Layer 4 of a small transformer language model trained on English Wikipedia (9 layers, counted from 0, width 128).
A neuron's activation on a vector x is SiLU(gate . x) times (in . x), where the dot is the dot product.
The model reads these tokens: "y" " be" "en" " o" "ut" " of" " Ch" "in" "a" " " "1" "4" " d" "ay" "s" " p" "ri" "or" " to" " at"

The vector x that enters this layer's MLP at each token. A number n stands for n times 0.072.
0 "y": 2 -13 12 2 -33 -24 -15 1 7 26 27 11 -17 5 -2 17 5 -5 9 -23 -7 28 11 12 27 -10 26 -4 14 3 -52 8 1 -19 -5 0 58 13 -15 9 6 22 -10 5 -7 3 -2 -13 27 21 -7 -1 -8 14 5 -43 -7 -11 -9 2 -13 9 -10 16 3 -25 2 20 -20 10 -17 -1 -23 2 -5 -12 -6 4 12 16 -2 -11 25 8 -4 15 4 -6 -5 8 3 6 13 2 -14 -28 -7 19 -11 -31 3 -18 6 2 -11 16 1 22 -7 12 -6 -19 0 -2 -37 44 -20 4 5 -1 -25 6 -4 -15 -22 -16 -7 0
1 " be": 1 20 2 39 -36 13 25 14 -6 3 65 6 -16 -7 6 -5 19 -71 -10 -4 16 -7 11 -11 37 -7 0 6 33 28 -10 1 -19 -16 23 -22 -1 -7 -20 -26 -23 22 33 4 -2 37 -4 17 34 3 -21 -5 13 -7 2 -5 22 10 48 -7 -15 22 -43 4 3 -16 14 2 -6 -10 3 -7 -14 -19 -11 -12 -4 -3 -12 9 -7 9 7 5 -31 20 -2 -15 -34 12 -26 8 0 -30 8 -3 0 -16 24 -10 -17 -1 -14 16 -27 -24 -2 13 41 -30 10 16 -3 -16 -11 -1 -37 20 20 -24 -42 41 -29 3 -10 -14 -12 8
2 "en": 20 10 2 20 3 -2 -13 12 9 -6 40 14 -7 -3 -1 3 40 -6 -1 -9 -5 27 -8 -34 -11 -13 3 3 28 -14 -4 23 -17 -25 -10 -20 10 -17 -2 3 1 11 -3 -17 -1 11 -21 16 3 9 -19 3 14 15 -11 -6 5 19 -13 -2 -8 6 -23 8 4 -40 10 12 -17 -24 -22 2 -15 -19 1 18 11 -4 4 27 -11 -13 16 -6 2 1 4 -14 -18 -2 29 41 -9 13 -3 13 -12 -4 -13 -31 16 7 -32 9 15 15 -2 1 -22 0 -9 -11 19 13 -6 39 18 -17 -20 5 -47 26 -13 30 -1 17 -7 -23
3 " o": -5 28 -16 2 -16 -38 26 20 -2 -5 7 48 -2 -2 -5 2 -25 -14 8 8 28 -44 -34 11 16 -9 -9 21 2 -2 -29 25 -24 -13 8 -53 21 -20 -24 23 0 39 42 0 2 -10 11 39 -6 3 -18 25 -9 13 10 -4 -8 10 -21 -16 -5 18 -25 19 -10 -25 -26 -15 -22 -20 0 12 4 39 -29 6 8 5 -13 -29 -28 0 33 8 -4 -7 -13 6 -6 -4 -12 11 37 -19 35 -26 1 -14 23 -37 48 14 7 -10 -4 16 18 -24 -49 -14 19 2 3 6 7 -11 -16 7 -2 45 -22 -23 -29 15 -3 6 -1 6
4 "ut": 14 -26 6 -20 -29 -7 -15 -8 -14 -16 16 12 3 -9 15 6 6 -3 13 20 5 0 1 16 17 10 -2 4 44 -3 -28 17 -16 0 20 -1 18 -14 4 22 9 16 2 -19 -29 14 7 29 28 -19 -31 -16 -17 5 -4 23 6 16 -17 -25 -3 -11 2 13 -20 1 1 36 4 -11 16 -19 14 9 -22 13 19 -16 -11 -23 -11 -35 15 11 31 -4 -18 -7 -18 18 -10 16 12 7 17 13 -6 22 13 -53 9 0 -30 -14 -15 0 13 -13 4 -4 -1 25 -7 -8 7 31 -20 -7 6 5 -6 2 -41 12 10 -29 23 6
5 " of": -8 25 25 3 -35 5 25 13 5 2 29 -8 5 3 12 22 -7 3 15 12 17 23 6 -4 -15 -5 -4 12 22 11 -25 17 -43 -4 14 -12 28 -4 39 11 1 12 -7 -12 -7 18 -2 78 0 3 19 18 -12 13 -6 10 -32 12 13 7 10 8 -7 -10 27 3 -6 18 29 -32 10 -5 -7 -15 11 -25 -3 -12 -8 -42 -2 -13 -9 13 -21 3 -18 -2 -15 18 -15 -3 -17 2 5 -26 -14 0 11 -19 -8 -18 -25 -4 -2 -10 14 9 4 -1 -1 18 -4 22 -6 -5 -29 28 7 -14 -39 -2 -11 -14 -3 23 -9 2
6 " Ch": 9 0 26 52 3 -11 -8 8 4 10 39 -10 22 28 -54 3 -3 -8 -5 -33 -18 24 -5 -37 -5 -13 -41 -15 13 4 -15 12 -9 -12 -21 0 19 -2 -12 -4 -15 -40 32 -23 3 12 9 29 5 2 -11 -6 10 8 -13 -3 -39 -33 -4 19 14 28 -18 -25 15 -4 1 10 -18 -31 1 -13 21 33 -10 -34 -31 13 -35 17 13 18 12 6 2 1 4 18 7 8 -29 -2 4 7 19 -25 13 2 26 -5 -11 16 -1 23 8 32 -3 6 -36 5 -41 -3 -12 29 8 39 25 14 5 16 -54 6 -72 -18 -1 -15 9 -5
7 "in": 36 19 1 23 -27 -23 0 15 8 -4 21 -14 -33 -15 24 9 16 0 25 4 51 -14 -1 -3 9 -11 7 -2 -2 -9 11 1 15 9 -8 -8 27 19 -3 -10 -6 -6 12 -14 -15 -13 -8 7 15 -10 -4 5 1 5 -4 2 -12 -4 -5 -10 -1 -14 -4 -6 -10 -16 11 -28 6 -4 -13 2 -3 1 -18 24 5 7 8 -18 -27 5 7 -12 10 36 7 -19 4 1 38 19 -5 2 -12 -2 6 12 -10 -8 9 -6 0 -5 15 -11 8 -5 -31 -7 -22 -18 16 24 3 -6 21 12 -9 28 -13 -23 -58 -20 2 -14 5 5
8 "a": 9 -9 50 -16 0 -3 8 -10 21 -9 36 -8 -23 11 21 -7 -9 23 12 0 -14 28 1 6 26 17 -32 16 6 -21 11 1 -7 -25 19 -10 47 21 -3 31 8 0 38 5 8 13 -2 34 7 -9 -26 1 0 1 29 18 -6 23 -5 -21 7 -1 16 20 -21 -1 -15 -2 -3 -24 -29 -3 0 28 -24 25 -2 -5 0 3 6 9 -10 -8 -9 12 -20 19 -9 8 -11 24 -11 -5 -6 -24 -2 -3 5 18 1 -12 -6 -3 16 -39 3 -10 -21 2 -35 -26 36 29 6 -10 8 4 6 0 -33 11 32 -24 3 1 11 9
9 " ": 8 0 -3 -24 -16 -4 -6 -2 24 -24 57 19 -8 -24 -12 22 -29 2 0 8 7 -3 -1 6 16 7 -17 8 39 -17 -14 10 -3 11 2 -2 41 -26 7 -2 0 16 3 -9 41 0 17 30 65 -9 -23 -6 23 -1 21 -13 13 11 16 -2 -3 -5 36 -3 -6 -37 9 16 -3 -12 0 0 21 -4 12 -5 -13 12 -23 7 -10 2 -15 4 12 13 3 8 10 7 -22 18 -1 -7 -14 -25 -2 -1 24 42 -1 -16 -7 -15 -2 4 -7 9 -84 -3 -1 8 13 8 -10 10 -14 -23 -8 -15 -47 25 2 11 -10 -12 -3 -11
10 "1": 3 -1 4 -33 -27 -10 -10 -2 13 -11 9 4 10 9 -6 1 0 8 -19 -26 39 -7 -18 10 8 -2 -13 7 10 8 10 20 -20 -8 -6 3 33 -36 10 -81 -1 2 5 -25 -10 8 21 30 8 -3 -25 -15 8 5 38 2 -18 3 -1 -12 2 1 23 1 -12 -33 2 -11 -8 -1 3 3 -1 -34 -3 10 20 21 -16 17 -1 -3 -3 -5 -14 21 5 -6 -5 1 -13 11 7 -18 18 -19 -1 -28 3 -14 14 -1 0 -32 -5 15 1 -2 -26 -8 -8 1 6 0 -5 28 7 -18 16 11 -26 1 -44 3 -21 4 -7 -10
11 "4": 7 -2 12 -67 -10 -15 -8 3 11 -2 -14 6 19 6 -18 15 -12 12 -8 -34 -8 34 -2 14 11 4 -16 9 13 -7 8 0 -21 -26 -12 -14 31 -10 -10 -13 12 15 4 -31 -25 19 18 7 -2 36 -7 -4 9 8 15 -9 -3 4 2 5 1 -4 2 9 -14 -9 7 -15 2 -25 -4 6 -1 -11 -6 6 1 6 -40 24 -14 4 15 4 -9 17 1 1 -37 0 -1 10 -15 -5 17 -8 -7 -6 0 8 11 14 18 -45 -13 0 -6 -6 7 3 0 -2 -2 1 13 22 2 4 17 10 -23 21 -39 1 -19 -12 0 -12
12 " d": 43 23 1 20 4 -41 41 5 -3 0 9 -6 27 -36 -28 -11 -14 12 12 30 -6 -42 -4 -41 -6 29 11 -12 18 11 2 5 -25 -11 -4 -1 32 -42 -25 -28 8 -9 47 27 6 -2 -5 50 22 -23 -15 14 -9 0 -16 -2 -3 -17 -31 -5 0 4 -16 16 -14 3 -12 -1 21 3 -16 6 4 -6 -2 -15 -24 -15 -16 -9 -5 15 -9 16 25 2 2 21 -16 -27 7 6 23 -6 29 -33 0 38 15 16 20 20 -11 -4 -18 -3 0 -6 -4 -11 -6 -22 9 8 3 41 10 0 9 24 -56 -14 -82 20 -6 -6 12 11
13 "ay": 13 6 -3 -13 -12 -13 -22 -3 -42 0 41 -14 10 4 -1 -3 -18 16 9 -1 23 -17 -2 -13 10 -2 -2 -9 14 7 23 23 7 -17 19 -9 31 5 -17 2 -21 26 15 8 -28 5 1 4 22 -5 -26 21 2 -31 6 18 -4 -2 -18 -6 -12 29 12 -6 10 -13 -29 -5 -3 15 -39 -12 27 -7 3 -8 26 0 -27 7 -40 -28 11 -21 9 13 -8 15 -9 10 17 3 -25 2 0 -2 -12 11 -6 -30 -7 -4 10 19 7 27 6 20 -21 26 6 8 20 -12 -13 25 -7 36 2 -1 -29 10 -45 17 -8 3 20 -18
14 "s": -5 1 24 32 1 -1 -1 -2 13 -9 30 -5 -13 -3 16 -12 1 -24 9 -15 -5 24 5 1 40 11 33 -25 0 -5 -10 19 -5 -6 3 3 16 -30 -1 -3 1 -9 -9 -5 -25 7 16 33 -9 2 22 -17 -14 3 34 -10 23 -10 -8 -22 -9 9 -14 -9 -8 -21 38 25 7 -3 -18 -19 9 -3 -10 21 -5 -17 -1 -20 -3 1 -2 -15 -6 17 -3 12 -15 -13 -5 33 19 3 21 0 8 3 -17 15 -24 -1 -4 0 5 1 -6 -8 -7 -15 16 12 -3 9 -51 26 -1 -14 6 19 -27 -9 -19 1 -14 0 -7 2
15 " p": -6 28 -34 20 -6 -44 3 23 32 -10 3 5 1 -17 -17 -11 -38 31 -19 -6 -31 -23 17 -8 -29 31 -5 1 38 13 -10 -2 -18 -27 5 -32 11 -7 -60 3 -7 -5 3 2 -14 22 -4 21 -1 -9 -16 -2 5 -37 -10 -3 -4 -8 7 39 -16 1 0 16 5 -18 -7 18 4 10 -11 -12 18 2 9 1 7 -14 -7 9 2 -5 14 -4 -1 30 -7 12 1 -22 5 -9 13 -28 26 -11 22 14 0 -2 -25 0 13 0 9 4 -9 3 -42 -12 4 16 -1 -7 3 9 -25 -15 -7 29 -58 -6 -94 17 22 17 20 0
16 "ri": -9 24 32 -21 -41 -26 7 49 15 -35 20 -17 11 -5 3 -6 2 -1 0 12 2 -9 31 -32 -16 4 -23 34 5 12 -4 26 9 -12 -22 -22 26 -6 -4 17 -15 -10 -4 10 -13 12 -15 20 20 17 -6 7 -32 41 12 -20 40 17 8 -27 -6 -2 -9 35 -37 -6 -17 -16 11 -5 2 7 -31 46 12 26 4 0 21 -1 -11 -22 10 -8 11 -1 14 26 -2 4 -23 -12 26 -5 8 13 -9 -1 0 11 12 8 24 -18 -12 -3 9 11 -17 17 12 -5 -4 16 12 -3 -15 15 -25 -11 -5 7 -42 15 -6 25 2 0
17 "or": 14 -22 -11 8 -8 -28 -14 24 17 -26 46 -8 -8 3 3 -19 10 6 9 10 0 -15 0 -11 13 -15 0 22 6 1 -8 15 -16 -21 29 20 41 -24 -31 -10 5 2 39 -16 -1 7 8 -2 6 7 -18 7 6 31 14 -50 8 38 -7 16 19 8 -4 -2 1 20 -27 4 34 6 29 -12 10 -21 -17 -10 -8 -26 16 6 -1 -1 -11 10 16 16 3 -8 -34 23 9 -12 -35 9 -6 -28 -29 -12 -25 5 21 -13 -4 -14 22 12 -29 7 -12 -19 16 -31 -12 8 -14 -9 10 -9 -2 -8 -6 -31 -46 8 22 13 8 0
18 " to": 17 40 -16 -11 -17 -12 43 8 -50 -20 12 -15 -13 22 10 23 -14 9 26 -10 0 -40 34 1 0 -17 2 -6 11 -1 -34 31 -29 7 -15 -33 50 17 -1 5 23 -2 10 -28 8 -7 -6 62 -42 -4 -22 3 -14 23 -10 -6 -12 8 10 11 -13 18 -1 -1 0 9 3 18 5 -26 9 -18 -5 16 -25 -27 15 0 -13 -11 -23 -38 4 6 -34 22 -14 17 -12 16 -10 0 -35 7 13 -19 -23 0 1 3 -5 0 -8 0 -1 -8 26 33 13 -16 6 3 -21 -12 -28 32 -15 -4 41 6 -3 16 -23 23 -9 -25 10 -8
19 " at": 25 17 -25 13 -8 -23 7 24 -14 14 13 1 0 10 -12 3 5 10 22 -13 18 15 18 5 17 0 -23 10 -12 6 0 28 -21 3 21 -46 42 7 -42 -6 35 6 -20 -3 -31 8 2 66 8 1 -22 6 -14 24 -42 14 -26 13 1 10 14 17 11 -19 -15 10 -18 17 32 -55 -3 -11 1 -13 21 -38 -4 -9 -9 -41 9 -48 12 7 15 14 -10 5 -3 -15 -3 30 -9 12 6 -51 26 -26 10 -39 -15 22 -16 8 14 10 12 1 -5 -7 -3 12 -25 -1 35 14 8 -4 -20 15 -44 26 -20 11 14 -15 -10 16

Each question shows the input weights of one neuron of the MLP. A number n stands for n times 0.0083.

n231 gate: -21 4 -16 15 32 -4 21 1 -19 4 -26 -3 -5 -21 30 1 10 7 3 -4 21 -26 2 -15 -54 17 -13 -36 5 -7 20 3 -2 2 0 33 -19 17 15 -23 14 23 -27 40 -4 -21 3 -54 -27 -7 8 -32 3 -23 7 0 -19 -19 3 -33 2 7 39 7 8 9 -37 -16 -31 -8 15 14 25 5 -3 -3 -19 11 -10 -6 -8 -7 -15 3 -3 -51 -7 -2 12 -32 -9 -8 9 -1 -24 32 -22 16 4 5 -23 5 -5 -14 5 8 -23 -10 3 -15 5 31 -22 -11 11 -27 5 -15 -8 -1 40 -12 0 6 15 3 28 -4
n231 in: -11 -3 -9 -10 50 10 -21 8 4 49 -26 -33 -9 26 -10 21 -34 37 5 6 -21 2 -20 -2 -17 -17 9 -21 3 3 2 21 4 14 -45 -31 15 31 31 18 23 -24 -1 -5 6 3 -22 -20 0 -19 3 -25 4 -1 13 -8 -10 -4 15 -6 -12 -44 31 -3 12 4 16 -17 -2 10 21 16 2 -11 2 19 -15 -7 -10 -11 -13 6 -15 11 -2 -31 -34 -17 30 13 4 4 29 -8 -4 11 -1 11 -7 -3 3 -2 -3 -6 -26 -21 14 5 -7 26 26 9 -3 -25 5 20 -28 -2 9 -19 11 1 2 -53 26 -13 -41 -32
Its three highest activations, in order, are on tokens 13 "ay", 15 " p", 12 " d"

n214 gate: -4 -3 0 -4 -22 28 9 -10 -29 2 -13 -15 4 -28 -9 -4 9 16 -7 -15 8 -11 20 30 -26 35 34 25 -18 -15 27 13 13 -5 -1 -16 -14 22 2 -11 33 32 -10 -6 -20 -25 -6 -15 -6 22 12 7 27 -40 1 -7 -11 -6 30 -16 -1 14 30 12 -1 6 22 -16 2 -8 -6 13 7 28 -51 10 -26 -35 -10 -1 19 19 21 -32 3 9 -27 -2 10 26 -18 14 -14 1 -5 35 17 3 9 20 -18 -3 4 -26 12 -34 18 19 4 -5 -23 -11 -1 8 -4 -2 31 4 -8 -17 15 -4 57 -6 28 12 0 -7
n214 in: 29 -6 -2 -22 33 -4 52 -22 40 -12 11 -18 -15 20 7 12 -16 7 22 -30 -12 -23 19 -9 26 -34 -1 34 -9 -26 35 13 2 19 43 -1 -18 29 10 1 31 -3 -2 -27 43 -15 0 18 0 -22 -13 24 9 15 -7 9 -30 8 -52 17 5 -19 -15 -9 1 24 -32 -23 -11 30 26 11 -17 21 -40 -14 45 17 6 -29 6 -4 0 31 -15 1 -48 -4 -7 -16 16 5 26 24 7 -30 -26 -47 29 1 25 -3 -28 20 24 -20 12 -1 -18 -3 0 -5 14 5 -4 -10 -5 -38 -37 -31 -21 43 -6 1 -6 -9 37 -54
On which token does it fire most, and how strongly? 8 "a", at about 18

n30 gate: -6 -30 20 25 6 13 -22 -11 -17 -7 4 13 -5 -7 25 -4 -12 -21 -7 -5 10 -14 2 36 -8 29 12 10 -14 10 1 -10 -3 6 19 50 -30 18 17 -23 -10 -20 -26 -21 -11 -14 -2 -30 3 -1 -16 5 13 -37 6 0 -7 3 18 -10 49 37 10 -16 -6 4 3 -16 7 8 -1 -27 1 5 -12 -18 -9 -3 -5 7 -10 19 11 -14 -19 -14 4 14 21 15 -14 19 25 -16 -9 7 -27 -18 16 -9 -26 7 -8 -7 11 29 -42 13 10 -3 11 29 -16 20 -14 -37 18 -10 -25 17 24 -63 17 -6 14 11 34 -2
n30 in: 16 0 -14 -13 1 -15 -24 5 5 -14 -21 -40 -1 44 -10 -34 -3 27 28 25 -25 4 5 -2 -20 -16 21 -3 6 -34 -4 -18 -14 14 -12 -7 -17 -13 -11 8 -17 -7 7 14 13 45 -30 -20 -16 0 3 -38 -8 5 -30 5 21 -23 -35 2 -28 8 4 -13 -8 10 -19 34 23 29 3 12 -15 -28 -46 -30 -22 -35 -32 4 44 -11 -9 -43 -18 3 10 -40 8 -63 36 -34 10 0 -3 -18 30 -10 17 12 -2 -4 16 -14 -18 -56 48 -1 -24 -14 -9 -9 9 20 5 -14 -20 13 -25 20 -7 30 6 -9 6 10 -12 6
Which token does this neuron like most? 10 "1"

n197 gate: 5 11 -13 12 34 -6 -14 10 -24 -23 -3 -17 -24 -1 25 -38 1 -21 -7 11 5 -2 1 -8 -28 37 9 -10 -12 -18 -37 -16 -12 -5 -27 -11 -2 17 10 -17 -31 -24 -26 6 15 -13 -18 -17 -19 -5 3 0 15 0 -9 -46 42 28 16 -27 15 8 1 0 15 12 4 -6 -46 -21 4 14 18 -5 -29 6 -4 5 -11 -30 2 26 -12 1 9 -50 14 -17 -8 4 6 -30 52 7 14 25 32 4 57 4 -28 13 1 -33 32 -17 15 6 8 -7 -10 19 -32 -10 7 -11 15 -26 -11 -15 10 10 12 -18 -14 15 18 -4
n197 in: -23 -14 -9 -1 -36 -20 -37 29 -10 -6 13 6 33 3 -5 18 -11 -1 -11 -16 27 -31 55 45 9 7 3 28 4 40 23 -11 9 19 -33 15 1 1 -13 0 12 -30 5 -3 -8 18 -36 -1 1 -11 -21 -6 -39 -1 12 -42 -30 -15 3 51 23 8 -40 -13 30 -24 -11 10 -13 -22 1 -9 17 -12 22 5 30 14 6 -4 23 5 -3 -40 16 -14 0 -7 -37 -5 1 1 1 -30 -8 -23 -36 21 11 -20 15 4 22 -40 -10 -15 31 -11 -12 37 -23 -9 -54 -4 23 -12 -29 5 8 30 12 1 1 24 27 16 4 27
Which token does this neuron like most? 16 "ri"

n17 gate: -17 -16 -9 -4 13 29 -11 -26 30 24 -52 38 2 7 14 -12 28 3 41 1 -4 14 14 -14 -26 -47 11 -8 8 -53 -20 -51 -13 4 9 -1 -3 10 -17 4 13 10 1 13 -8 -5 -4 -16 -23 -10 -21 10 -19 7 1 -48 -4 24 18 -1 10 11 -18 -9 27 2 -22 -21 -26 -4 -15 -33 13 -2 2 -16 -20 20 23 -10 -18 35 -17 3 1 21 5 -12 14 -10 9 10 -10 -41 14 4 -10 -8 15 -1 -20 28 36 -16 -4 22 -3 -17 13 28 5 -14 11 -27 31 -11 12 37 11 8 23 24 -9 -12 5 -12 -24 -9
n17 in: 16 -21 7 -12 25 14 10 7 12 -36 -21 10 -7 2 26 10 -33 -15 -4 1 6 5 -27 -3 -23 -23 9 10 -11 -34 27 -36 3 -17 32 -12 -21 25 4 -39 -23 9 0 -16 -2 22 -39 -14 -2 23 -7 10 21 -7 -18 -16 -6 12 25 -36 -20 5 -18 -31 -6 -5 34 -27 -17 4 -2 -6 -24 -12 -22 -19 -9 -6 7 -15 3 29 29 31 -11 11 6 -24 2 7 18 30 -94 3 -2 -22 12 -33 25 -5 -7 26 6 0 -39 -21 -8 7 -14 -2 -30 21 3 11 -21 -7 -18 5 28 -8 20 5 15 -24 -30 -10 8 -19
Which token does this neuron like most? 11 "4"

n218 gate: -22 -1 -1 7 9 -5 8 -12 -16 23 -16 -8 -28 26 -28 -40 44 10 5 -2 -9 -11 32 -13 -22 24 21 10 -5 -47 10 -16 37 -2 -2 -8 -8 -11 -1 -14 13 43 -5 -16 -18 -49 -7 -1 -15 -8 -25 14 17 -29 -3 17 1 17 13 -6 -11 -13 -2 2 -2 13 12 -9 -33 -14 39 6 1 14 -8 -18 1 -12 3 -36 17 12 12 23 -14 -10 -29 -7 6 -17 -4 13 -33 8 5 29 5 -11 -9 -7 1 23 2 -2 9 -10 -7 -25 12 2 -7 -9 -7 7 -10 0 11 10 15 6 2 -15 1 -7 25 8 -26 -14
n218 in: 23 -1 -9 5 -43 -13 24 -5 3 16 29 5 -13 -17 -11 7 2 -20 7 1 -27 -13 17 -12 23 -2 -2 25 15 10 49 3 -15 -16 2 -11 -8 0 -18 7 -8 -4 7 15 -7 -36 -27 -1 4 -25 -12 4 -2 -14 9 34 -33 -4 20 -8 -12 -21 24 39 11 15 -22 -12 -4 -6 40 18 8 16 2 -14 27 15 -11 -11 -38 -2 14 -2 -7 8 -12 6 9 -6 5 2 21 10 -9 -5 -22 19 -9 10 -4 1 -45 27 12 -8 13 -27 -4 15 10 -10 -15 -41 -10 -4 -3 16 -17 -11 -6 12 -5 -12 15 -6 18 4
Which token does this neuron like most? 14 "s"

n40 gate: -1 -23 -3 -11 21 -1 9 34 -10 28 -17 11 14 39 20 17 -1 7 -32 23 -3 -31 -11 10 5 -16 34 -28 -24 12 19 -28 -11 12 2 17 -45 20 43 11 7 25 -22 2 22 -5 -3 -16 1 -11 10 -3 0 -32 1 37 9 -2 -18 12 23 8 71 -2 14 44 -23 -26 -5 19 7 24 -6 -5 -16 -12 29 -4 8 1 21 -7 -3 17 -3 -63 5 -12 12 -14 6 -2 24 37 -25 23 -3 -19 -28 13 -10 20 7 -52 -16 -23 -26 33 18 5 -14 6 1 -19 24 -48 31 16 21 4 21 -8 11 3 -1 -9 12 -4
n40 in: 14 30 14 -12 -11 57 6 -17 27 -1 -40 -19 -14 -15 1 -19 -14 -1 -3 -13 -16 -3 -6 24 -13 -9 -4 12 -20 -2 -27 18 -31 9 -1 -9 23 -5 -12 -3 -6 -23 3 2 1 35 -37 23 -13 -14 12 -34 -4 11 -8 -10 -26 -13 35 -5 -30 0 -17 -30 -24 -17 -5 -11 -3 -1 -3 -2 -13 -1 -16 -7 -18 36 -44 10 -9 22 -22 -45 6 -15 -9 15 40 14 16 12 -4 -39 -10 -16 -10 6 14 -33 -39 10 -30 -1 2 17 3 -10 -18 9 6 11 -24 -6 -29 17 -34 -21 -17 31 10 43 25 11 -15 12 -11 3
Its three highest activations, in order, are on tokens 17 "or", 13 "ay", 7 "in"

n12 gate: -23 6 -17 -1 33 18 19 -5 -25 -20 -12 3 13 -15 -4 17 -6 -19 -5 -4 -2 4 -41 15 10 -10 -33 3 -9 12 -3 4 9 22 21 15 -24 22 11 -17 22 -11 -16 23 -7 13 6 2 19 -14 -2 -19 -10 -16 -12 4 8 14 38 1 3 -9 -44 3 -15 5 -8 -13 -1 46 -3 7 -11 6 29 -20 -1 3 11 9 -12 -22 -6 -9 13 7 15 7 4 -6 27 -6 -25 -38 -7 25 7 6 -20 25 -23 -6 24 -32 -1 14 20 -15 -11 13 49 26 -7 -43 6 -18 -13 9 -4 14 44 -27 -5 19 23 -14 3 -28
n12 in: -27 7 -17 9 35 18 -20 2 -18 -18 -29 0 32 9 -8 -8 -2 -10 21 8 5 -2 6 -4 -16 3 -14 16 5 -9 15 -3 61 -33 29 12 -14 25 10 -49 25 10 9 16 -5 -17 11 -20 1 -11 -7 -3 -16 -21 -29 2 -21 -2 22 -7 12 -23 -3 16 2 5 19 -50 -21 13 2 50 -28 -10 -20 -14 -13 5 14 -22 1 -13 -6 1 -3 22 8 31 2 2 13 10 3 -38 -7 10 -32 5 -25 21 -9 1 -11 -5 -20 -20 -14 -1 -18 19 19 8 17 -13 17 -31 6 -1 16 18 9 -4 -4 -15 36 15 3 -7
On which token does it fire most, and how strongly? 4 "ut", at about 1.1

n172 gate: -19 -22 -12 10 20 17 13 -7 -29 -36 -22 11 2 29 11 -32 9 -9 10 8 -16 -20 -12 7 -12 -5 33 -1 8 24 1 -11 -15 2 31 -18 -10 -11 18 9 5 10 2 18 10 10 -3 -16 0 5 3 -21 -7 -8 25 8 -16 -7 -8 -7 22 15 -29 7 10 10 15 38 9 -23 -7 15 -27 26 18 -19 5 11 18 11 -23 14 1 -5 -27 -2 -39 30 -14 0 7 0 -30 -12 -2 -21 -5 18 -21 -10 -4 11 18 5 22 28 -15 -28 2 -7 41 -19 14 19 -14 -15 -9 -13 13 -15 21 -34 9 -5 46 -21 -10 2
n172 in: 27 -39 -3 16 -22 -18 -8 15 15 36 -28 -14 1 -16 18 8 18 -4 -15 6 -10 -4 8 -21 -8 22 5 13 -21 -15 31 18 1 -19 -1 2 7 2 -7 -12 9 -1 7 -2 14 -12 29 11 -6 22 -50 -10 -17 38 -13 -3 23 -11 7 16 -26 -13 -12 -31 -20 7 -13 15 -36 2 25 -8 -3 0 -26 12 26 -9 27 38 3 -42 22 4 11 -3 -5 -19 17 21 22 -8 -18 24 -23 7 -1 -13 -23 34 -11 0 7 -1 -22 26 -8 -10 -17 -17 24 -10 21 -25 11 1 -3 -21 -18 5 12 1 -3 3 -11 -4 14 -20
Which token does this neuron like most? 17 "or"

n221 gate: 12 16 7 5 6 -8 -16 34 -36 17 -8 14 15 -18 -11 11 -1 -6 13 -1 14 -17 -17 3 13 4 6 9 0 3 -16 -5 19 -5 10 -5 -9 14 11 9 12 39 -11 -13 -14 -2 28 2 19 -10 12 26 -7 24 12 -7 -14 14 -11 3 1 5 -20 -12 -11 4 -20 -4 -8 -9 39 1 2 25 -48 -15 -12 -4 -25 -11 -24 27 1 39 -11 -25 -48 3 3 -9 2 17 47 33 2 -6 3 10 34 -24 -4 -4 12 -2 12 6 -36 -1 -13 -23 -22 1 19 -9 5 -24 16 -14 -10 -6 18 -19 -1 3 -1 -31 -14 7
n221 in: 37 -21 8 -2 11 18 -14 -27 -6 22 -7 1 -17 -20 -24 1 18 0 32 -8 11 -6 19 -10 8 -3 10 17 1 -17 11 6 12 16 -5 -22 15 -23 12 13 22 13 14 7 5 -13 31 10 2 2 9 -3 -16 28 -3 -6 28 21 -25 -2 -5 -26 31 24 -9 -13 26 12 -10 17 1 18 9 -3 -7 0 21 2 7 -15 23 -16 4 -34 6 3 -9 0 12 16 13 -29 3 -2 -16 9 2 -19 -10 -10 6 -1 8 -28 -10 -40 11 -7 -30 -10 4 -22 6 4 -7 6 6 -7 -4 2 1 7 38 -2 10 14 2 31
Which token does this neuron like most? 4 "ut"

n11 gate: -3 -33 -13 -4 -4 -25 3 -7 28 9 2 30 -7 -17 14 21 3 -10 -7 4 -17 22 24 -13 8 25 -26 -3 -9 4 -22 4 32 42 -1 32 -10 16 -1 8 5 -12 -17 13 -2 24 -10 0 2 12 -1 0 -33 31 24 -10 -11 5 -11 9 22 -9 -1 -24 5 24 1 3 3 1 -7 -4 -2 1 -5 -10 27 14 -7 2 0 0 -25 24 7 -10 -30 -9 -6 25 -11 14 15 9 -15 -18 -16 11 11 -13 44 -32 -24 -3 27 8 23 -11 -3 -9 -12 0 5 3 -8 20 -22 -24 0 26 22 -9 35 -10 26 25 -11 11
n11 in: 1 -34 21 -1 -21 3 29 6 0 -9 11 37 -7 7 -3 28 8 21 -5 8 -9 20 6 -12 10 -8 21 4 13 -22 -2 -12 -20 -4 9 33 11 -9 -5 0 4 3 -4 0 8 36 7 9 0 -23 -9 -2 -18 9 4 14 -8 28 -9 -41 -5 17 1 4 24 20 -8 24 19 7 10 13 -16 21 -45 7 15 -37 -4 0 11 -22 -7 -2 20 0 -17 -10 -23 1 5 -20 -24 10 -4 -22 27 0 3 12 27 -17 -25 6 19 18 55 16 -14 14 -1 -6 12 4 4 0 27 30 23 15 7 35 31 9 -2 -11 -4 0
On which token does it fire most, and how strongly? 4 "ut", at about 11

n118 gate: 15 27 -1 -2 -5 19 16 2 23 -9 -27 -7 1 -21 10 -27 19 -15 37 -7 -15 -5 0 31 -3 63 9 -10 4 3 -18 -40 11 15 0 36 11 -9 15 -14 19 -3 -27 20 -15 1 -1 -36 -19 -36 -6 -8 -11 15 -14 -29 -25 8 2 -3 3 22 18 -14 -3 34 9 -27 4 28 24 -27 -2 3 -3 -31 2 15 26 21 -9 -10 13 -11 7 2 -21 -15 11 -13 -7 -7 1 6 -22 15 27 -17 -10 9 16 0 1 16 -2 -34 -19 -20 0 18 0 -27 7 -9 7 -48 -18 13 -18 3 0 13 -14 -24 -17 -32 25 9
n118 in: -12 -16 -17 18 10 -7 -8 5 -11 23 -7 -13 14 2 -1 13 -2 16 4 1 43 33 -30 -8 8 -27 -21 8 -20 -8 11 28 6 -39 -9 -13 -12 17 29 20 4 -15 26 18 -8 -35 -12 -10 1 32 20 -5 -3 -7 -21 31 10 -39 19 -23 -25 5 -6 7 -20 -26 -46 2 -31 -19 -1 37 6 -10 20 10 6 35 -3 -36 20 30 -20 3 8 25 38 -30 20 -16 8 9 14 0 21 9 20 4 -20 2 -8 29 21 -8 -20 1 1 -4 -12 -47 21 6 -19 -10 36 -20 9 -8 11 11 -11 -37 23 47 2 -16 -19 -9
On which two tokens does it fire most, strongest first? 7 "in", 17 "or"